Layer 3 of a small transformer language model trained on English Wikipedia (8 layers, counted from 0, width 64).
Take only the direct path to the model's output, skipping the later layers: a vector added to the residual stream pushes a token's score in proportion to its dot product with that token's output vector.

Output vectors of the tokens that the questions are about. A number n stands for (n - 500) times 0.0054.
"ward": 420 421 585 325 567 522 507 308 216 620 480 637 678 310 421 613 747 508 400 531 425 655 482 454 523 414 592 479 486 623 515 545 634 572 591 470 338 324 413 483 487 291 468 461 329 450 710 334 577 613 542 356 664 362 507 480 440 595 432 446 441 319 446 617
" least": 552 257 566 562 508 437 433 316 369 426 476 472 629 355 719 533 417 675 424 287 365 901 436 687 317 375 478 575 443 468 440 482 462 480 536 619 550 525 408 386 420 466 415 391 532 572 417 298 568 327 597 324 747 346 368 486 513 534 648 632 332 509 555 650
"ether": 433 358 611 496 569 606 696 281 369 390 527 808 792 391 587 397 907 758 464 350 388 908 495 317 564 249 694 546 495 638 325 302 388 459 640 367 245 669 286 415 323 298 471 500 583 485 535 211 653 479 307 324 753 296 509 397 642 602 356 674 459 592 473 508
"ends": 545 552 500 433 541 523 573 379 338 534 565 727 504 393 417 507 752 634 673 210 378 429 377 443 631 254 582 481 711 465 512 522 517 367 452 636 321 608 265 500 326 373 453 447 627 629 482 357 700 448 460 443 466 729 559 386 588 691 511 448 459 526 625 522
"aughter": 379 336 764 527 600 478 562 526 260 213 375 632 479 488 633 686 786 588 503 350 602 570 248 325 505 250 674 536 547 678 557 392 421 194 496 496 500 477 485 474 376 333 504 443 363 570 646 292 637 401 447 372 563 618 597 279 383 507 461 527 213 368 523 611
"tal": 507 310 496 327 663 462 493 438 338 296 496 332 645 602 735 597 612 733 610 341 342 616 476 344 474 379 688 419 311 529 421 640 676 504 262 517 409 382 463 350 479 389 327 482 657 453 553 635 718 504 521 314 536 314 441 376 389 522 716 459 457 348 368 463
" ": 471 446 451 411 472 450 403 535 611 583 407 431 460 570 491 425 413 444 490 448 498 534 546 498 445 588 472 464 502 442 536 377 482 571 386 432 582 533 552 517 560 394 508 505 419 591 497 575 488 323 496 566 492 504 522 597 505 572 625 440 572 554 473 510
"ted": 547 599 517 360 632 366 512 404 570 419 695 542 750 519 792 559 738 505 657 417 466 531 625 422 435 229 690 511 634 378 487 395 576 460 549 606 596 328 453 366 482 643 504 467 703 380 376 306 511 305 264 337 492 170 292 472 242 574 738 484 431 338 520 471
"read": 447 551 620 466 649 444 418 446 363 477 509 606 423 382 568 494 511 460 598 408 491 661 380 614 572 382 689 572 466 615 329 544 538 381 576 574 318 381 386 543 317 464 414 450 616 474 580 379 627 654 534 353 470 592 373 349 452 526 313 497 279 523 580 692
"Personal": 579 637 750 485 315 464 509 452 561 290 659 646 546 419 739 822 906 531 419 384 479 500 463 334 386 505 815 586 344 773 625 407 328 519 344 473 564 536 274 404 435 509 285 366 535 486 490 419 443 495 602 151 807 460 371 461 621 541 778 672 475 457 419 646
"ently": 437 532 437 477 572 575 611 388 477 546 638 686 606 462 582 442 558 505 575 419 309 539 402 725 447 332 829 605 651 709 375 385 410 181 522 621 229 368 393 528 601 335 380 449 542 463 610 153 511 318 470 462 562 500 404 414 396 681 306 393 466 447 769 465
"bur": 615 566 557 413 603 356 743 538 364 408 712 755 531 445 548 458 638 566 506 401 464 562 264 449 294 361 427 520 571 648 467 371 716 371 634 437 484 513 537 415 670 540 280 484 550 465 475 399 567 615 479 265 636 362 526 432 431 573 750 688 220 352 692 571
"ournament": 628 460 688 517 523 547 686 368 268 424 500 818 496 697 587 544 845 575 601 605 363 447 488 481 538 287 684 660 622 513 452 283 428 487 434 553 558 176 218 514 405 262 394 462 564 413 444 504 533 293 367 346 534 418 430 338 690 560 484 504 278 515 530 647
"otal": 511 183 589 606 576 455 480 366 189 425 452 667 500 613 635 542 833 812 712 519 218 716 552 546 511 292 682 537 467 586 610 395 595 372 519 496 496 340 318 333 266 430 377 453 707 461 525 526 465 307 500 334 482 476 496 396 688 430 438 435 359 520 563 714
"ith": 538 545 523 521 496 653 517 420 549 310 517 680 482 466 386 484 600 594 508 420 523 570 350 273 467 342 692 431 241 458 585 504 366 404 414 472 555 263 316 317 445 489 450 525 304 417 407 298 412 389 181 297 530 669 421 423 413 471 465 373 584 423 456 673
"all": 593 480 471 539 652 451 442 555 487 659 477 425 330 352 516 630 696 545 624 612 495 542 378 567 548 409 560 517 468 461 350 344 443 497 482 587 480 576 429 488 548 411 355 498 544 542 615 444 459 466 388 377 330 356 633 476 412 463 524 580 508 520 694 539
"usic": 467 556 618 462 775 452 576 436 338 296 360 632 368 520 533 541 584 600 626 407 418 757 581 216 456 350 867 529 411 736 182 541 407 361 418 399 509 343 270 319 380 504 296 476 612 263 518 664 603 625 364 360 652 828 572 370 643 527 375 456 496 485 476 533
"ruary": 685 428 620 476 685 794 587 239 487 268 511 484 889 581 661 684 876 591 466 212 335 752 552 507 310 228 887 595 423 396 267 477 601 525 196 376 73 318 218 180 526 160 289 477 678 315 492 684 735 342 500 428 648 423 336 261 505 612 461 631 349 390 533 741
"r": 489 446 481 489 596 546 421 523 151 484 481 420 505 537 506 551 445 446 656 512 415 570 450 630 642 582 599 466 535 292 400 505 531 620 390 399 447 627 394 592 449 423 350 509 532 482 549 435 441 506 556 448 427 456 433 480 337 498 533 493 466 575 574 406
" Succeeded": 527 547 767 423 368 551 546 441 570 235 656 606 482 596 669 791 466 490 497 702 602 651 366 248 336 311 625 389 483 659 467 396 381 519 357 519 356 500 387 303 405 477 373 349 431 536 449 421 608 578 500 532 974 362 500 380 547 687 411 609 318 352 665 782
"ita": 483 520 564 563 516 601 431 370 370 425 656 544 537 487 424 657 671 548 490 463 466 545 301 487 463 426 656 544 460 533 455 527 505 374 488 642 703 357 619 421 648 426 344 495 643 613 446 450 398 509 406 424 590 550 503 392 462 523 473 484 600 574 571 610
"imes": 750 359 539 522 496 590 668 476 402 211 514 587 431 575 479 487 580 509 624 504 426 459 351 298 505 317 777 648 583 512 536 378 402 326 533 507 392 504 257 444 412 272 511 474 575 561 554 428 572 342 451 295 418 508 514 284 392 549 311 622 182 536 479 404

Each question shows what one neuron of this layer's MLP adds at an activation of 1. A number n stands for (n - 500) times 0.0016.

n114: 680 394 621 476 367 406 392 397 512 610 516 417 504 452 432 270 411 462 603 641 484 312 534 443 439 709 408 659 562 478 477 445 372 559 432 467 512 648 616 531 667 459 530 794 644 541 493 488 494 591 580 656 487 671 458 360 388 499 533 368 442 518 506 577
Which two tokens does it push up most, strongest first? " ", "r"

n109: 459 403 439 573 535 649 608 372 476 300 365 581 359 523 488 290 515 430 640 515 656 614 484 470 547 484 657 610 524 357 630 450 565 337 476 655 247 483 470 598 519 418 380 203 460 601 511 469 325 398 306 266 485 605 529 409 589 414 412 587 401 570 519 362
Which of these tokens does it push up most? "imes"

n54: 593 203 476 816 571 579 375 289 337 460 388 523 495 523 494 430 365 492 522 565 648 491 643 617 280 377 525 482 450 454 497 346 529 473 765 320 373 378 494 484 603 694 456 374 393 529 451 458 513 416 560 650 629 313 551 436 707 410 733 423 442 492 372 456
Pushed down most: "ends"

n69: 337 709 556 434 572 424 335 336 544 528 618 515 403 658 695 607 375 354 609 452 606 579 584 444 689 589 393 571 567 412 505 478 348 508 464 213 417 603 509 632 567 379 507 517 460 479 632 366 394 298 454 647 512 379 816 789 640 580 501 529 463 522 463 601
Which of these tokens does it push up most? " "

n108: 426 679 503 220 501 524 521 620 513 503 465 560 401 592 512 450 642 409 586 510 594 641 275 382 490 343 548 371 423 505 601 401 332 551 371 440 560 521 621 593 264 412 686 721 547 447 601 609 374 603 468 662 554 440 618 578 438 383 416 656 549 344 497 308
Pushed down most: " least"

n17: 630 457 558 635 659 489 443 380 541 630 538 449 458 525 417 492 522 409 665 421 608 673 524 494 377 538 629 564 459 316 497 556 516 493 659 437 716 624 576 251 557 496 465 547 419 687 557 496 354 637 520 200 573 452 497 447 523 579 654 537 506 504 469 473
Which of these tokens does it push up most? " least"

n45: 423 471 551 380 326 463 464 471 646 409 493 506 569 550 392 393 493 517 596 483 500 544 294 488 441 426 630 519 615 340 561 380 444 681 731 574 558 542 595 393 535 520 312 387 683 501 602 535 451 468 343 169 560 435 526 296 472 509 649 483 668 685 568 534
Pushed down most: "ward"

n78: 481 689 538 496 538 414 464 518 577 384 510 646 418 828 358 589 517 836 603 539 537 410 616 447 319 456 495 446 516 402 510 328 493 466 367 517 628 436 709 422 486 542 433 533 609 404 543 459 288 640 654 485 596 501 545 676 297 584 536 416 436 435 426 601
Pushed down most: "ether"

n124: 427 350 460 336 772 431 372 571 425 493 652 501 468 284 468 483 327 476 527 392 511 585 613 583 621 407 600 608 496 468 509 543 656 479 634 581 372 466 372 569 420 523 297 468 350 700 366 429 474 685 527 603 439 485 344 273 439 419 471 441 358 650 523 590
Which of these tokens does it push up most? "read"

n24: 423 415 470 432 643 515 736 463 512 726 576 407 253 575 449 619 702 357 553 424 337 480 629 740 426 380 631 625 522 578 536 441 472 622 552 331 143 577 600 645 663 567 418 325 664 454 542 419 392 370 554 428 570 618 718 568 190 491 576 510 516 380 578 351
Which two tokens does it push up most, strongest first? "ently", "all"

n70: 666 593 542 580 332 549 381 573 519 470 531 537 403 498 347 546 467 772 429 596 563 376 492 536 474 537 617 584 507 435 336 403 310 504 432 638 552 447 595 532 618 778 473 604 415 750 395 693 353 637 484 748 506 430 342 549 455 598 601 508 475 441 348 564
Which of these tokens does it push up most? "ita"

n76: 331 409 435 683 434 707 662 406 523 554 775 406 447 599 551 509 538 583 458 448 560 569 401 185 624 406 637 564 439 733 540 542 578 515 537 245 402 384 335 664 395 391 547 215 472 488 554 544 545 480 303 392 539 424 626 313 549 574 627 503 584 344 469 656
Which of these tokens does it push up most? "ether"

n100: 447 413 576 506 578 344 513 580 460 339 596 543 786 353 611 528 380 324 624 487 678 221 536 454 559 356 431 392 571 338 560 683 521 550 471 498 344 456 430 485 529 628 496 234 637 534 370 487 348 475 519 628 411 397 634 511 297 485 599 540 579 562 154 642
Which two tokens does it push up most, strongest first? "ted", "tal"

n102: 329 375 533 716 523 492 706 374 457 316 461 300 478 718 446 545 695 608 500 608 518 608 361 504 288 601 449 503 438 355 547 647 569 640 551 665 450 529 762 549 629 455 365 360 378 553 416 511 378 416 351 639 567 459 536 535 685 468 535 436 474 443 462 465
Which of these tokens does it push up most? "ita"

n112: 550 592 681 515 223 417 611 470 550 352 586 464 528 627 267 405 336 392 399 512 572 720 617 635 492 477 478 543 750 416 473 227 354 417 496 372 448 487 346 340 529 566 339 473 371 530 702 399 453 297 531 523 527 386 374 447 752 574 607 580 376 493 428 419
Pushed down most: "tal"

n67: 386 342 468 583 322 437 442 678 396 550 541 492 621 421 589 535 598 763 621 496 465 554 590 475 683 527 496 565 369 526 489 636 400 458 426 508 558 585 558 556 417 574 413 654 473 470 520 614 531 585 494 322 611 502 639 975 391 412 532 655 327 402 399 443
Pushed down most: "ently"

n9: 475 350 384 492 540 566 670 428 505 501 551 633 650 624 537 603 753 573 390 506 355 610 410 415 516 385 504 530 246 732 414 542 366 328 623 540 431 447 597 323 321 499 748 584 552 316 141 450 549 579 457 434 514 527 542 669 479 295 490 544 356 356 563 606
Which of these tokens does it push up most? "ether"

n96: 546 745 473 608 503 657 565 695 610 503 439 733 310 514 315 440 433 636 233 255 518 543 561 540 557 583 612 284 533 197 524 698 478 515 365 314 661 499 520 508 635 434 499 473 262 385 478 564 428 463 477 193 428 500 458 324 431 576 677 409 405 381 631 399
Which of these tokens does it push up most? "ith"

n32: 343 334 626 506 492 552 578 241 347 481 569 331 623 555 504 433 614 429 502 752 633 501 624 429 531 536 315 438 600 615 484 541 281 359 568 449 459 556 611 470 361 534 457 319 493 479 776 398 533 720 706 392 367 645 535 301 497 421 563 682 349 460 471 398
Which of these tokens does it push up most? "aughter"

n14: 617 446 643 539 369 418 522 702 345 474 390 629 502 599 613 460 385 345 537 457 550 548 576 639 512 406 583 358 493 392 579 331 288 349 386 478 412 628 545 486 536 250 483 553 530 726 615 487 673 341 557 317 248 504 397 244 520 553 511 481 585 394 570 396
Which of these tokens does it push up most? "imes"

n52: 630 657 640 446 721 535 323 513 457 542 575 591 708 566 416 545 520 341 664 402 528 790 429 478 424 362 468 581 516 594 515 480 491 725 477 488 653 427 721 485 372 633 899 659 658 512 111 546 589 399 582 540 581 390 456 380 592 352 698 456 537 697 610 630
Which two tokens does it push up most, strongest first? "ted", " least"

n34: 590 276 528 512 685 582 564 657 391 567 814 343 422 444 356 403 418 474 290 385 467 474 338 357 674 436 659 371 473 402 476 654 704 442 606 349 486 484 327 525 362 549 352 491 520 695 529 482 630 658 539 517 284 362 402 113 522 409 573 512 522 586 292 356
Which two tokens does it push up most, strongest first? "tal", "imes"

n43: 410 497 672 537 618 467 484 556 435 538 525 426 420 689 647 649 661 531 462 400 721 570 252 553 761 258 580 454 515 404 564 517 567 399 527 343 502 593 448 701 403 614 594 370 608 810 627 588 610 635 395 262 658 527 696 291 480 745 509 465 447 616 380 492
Which of these tokens does it push up most? "aughter"

n15: 560 529 284 513 506 423 517 552 395 403 754 630 429 581 532 443 616 329 634 564 525 648 414 449 477 501 438 738 564 634 570 556 522 600 313 287 480 516 759 546 647 566 440 237 789 314 554 521 519 430 434 433 617 405 535 367 380 420 728 571 578 439 392 435
Which of these tokens does it push up most? "bur"

n74: 610 320 335 502 629 546 314 586 520 683 499 550 547 371 360 515 530 506 558 411 557 445 492 667 582 492 491 404 719 575 517 512 495 661 561 638 523 669 720 435 473 612 349 955 711 446 560 446 440 639 551 529 382 665 618 611 643 408 459 698 474 561 598 306
Which of these tokens does it push up most? "all"

n104: 667 258 605 374 416 320 495 583 432 448 526 579 538 552 291 472 397 738 531 336 632 431 503 483 523 452 538 527 566 346 556 516 614 314 633 447 535 292 426 639 355 489 469 229 390 574 518 660 553 315 250 440 303 473 427 488 458 296 571 718 624 677 469 459
Pushed down most: " Succeeded"

n111: 591 412 334 575 472 534 652 687 514 302 370 364 481 416 419 448 647 401 616 443 562 785 433 432 615 393 570 380 421 629 673 465 501 379 489 326 340 546 367 651 655 479 477 354 669 525 454 598 444 560 463 410 457 565 578 333 520 432 503 646 550 549 478 405
Pushed down most: "ted"

n75: 469 415 672 410 541 418 402 658 546 517 668 684 474 591 484 467 575 600 471 735 335 547 543 392 341 379 510 611 522 449 584 518 474 481 539 429 682 367 236 427 426 453 554 571 567 540 634 569 614 292 501 281 445 337 474 172 286 566 690 450 541 557 389 658
Pushed down most: "r"

n1: 449 570 532 511 732 520 575 666 491 269 612 447 620 519 403 589 387 470 503 496 571 345 569 765 638 352 399 570 592 572 822 503 607 437 541 355 491 504 673 656 779 454 370 498 711 648 802 548 261 554 394 435 544 571 557 774 469 458 535 635 532 602 530 503
Which two tokens does it push up most, strongest first? "bur", "ita"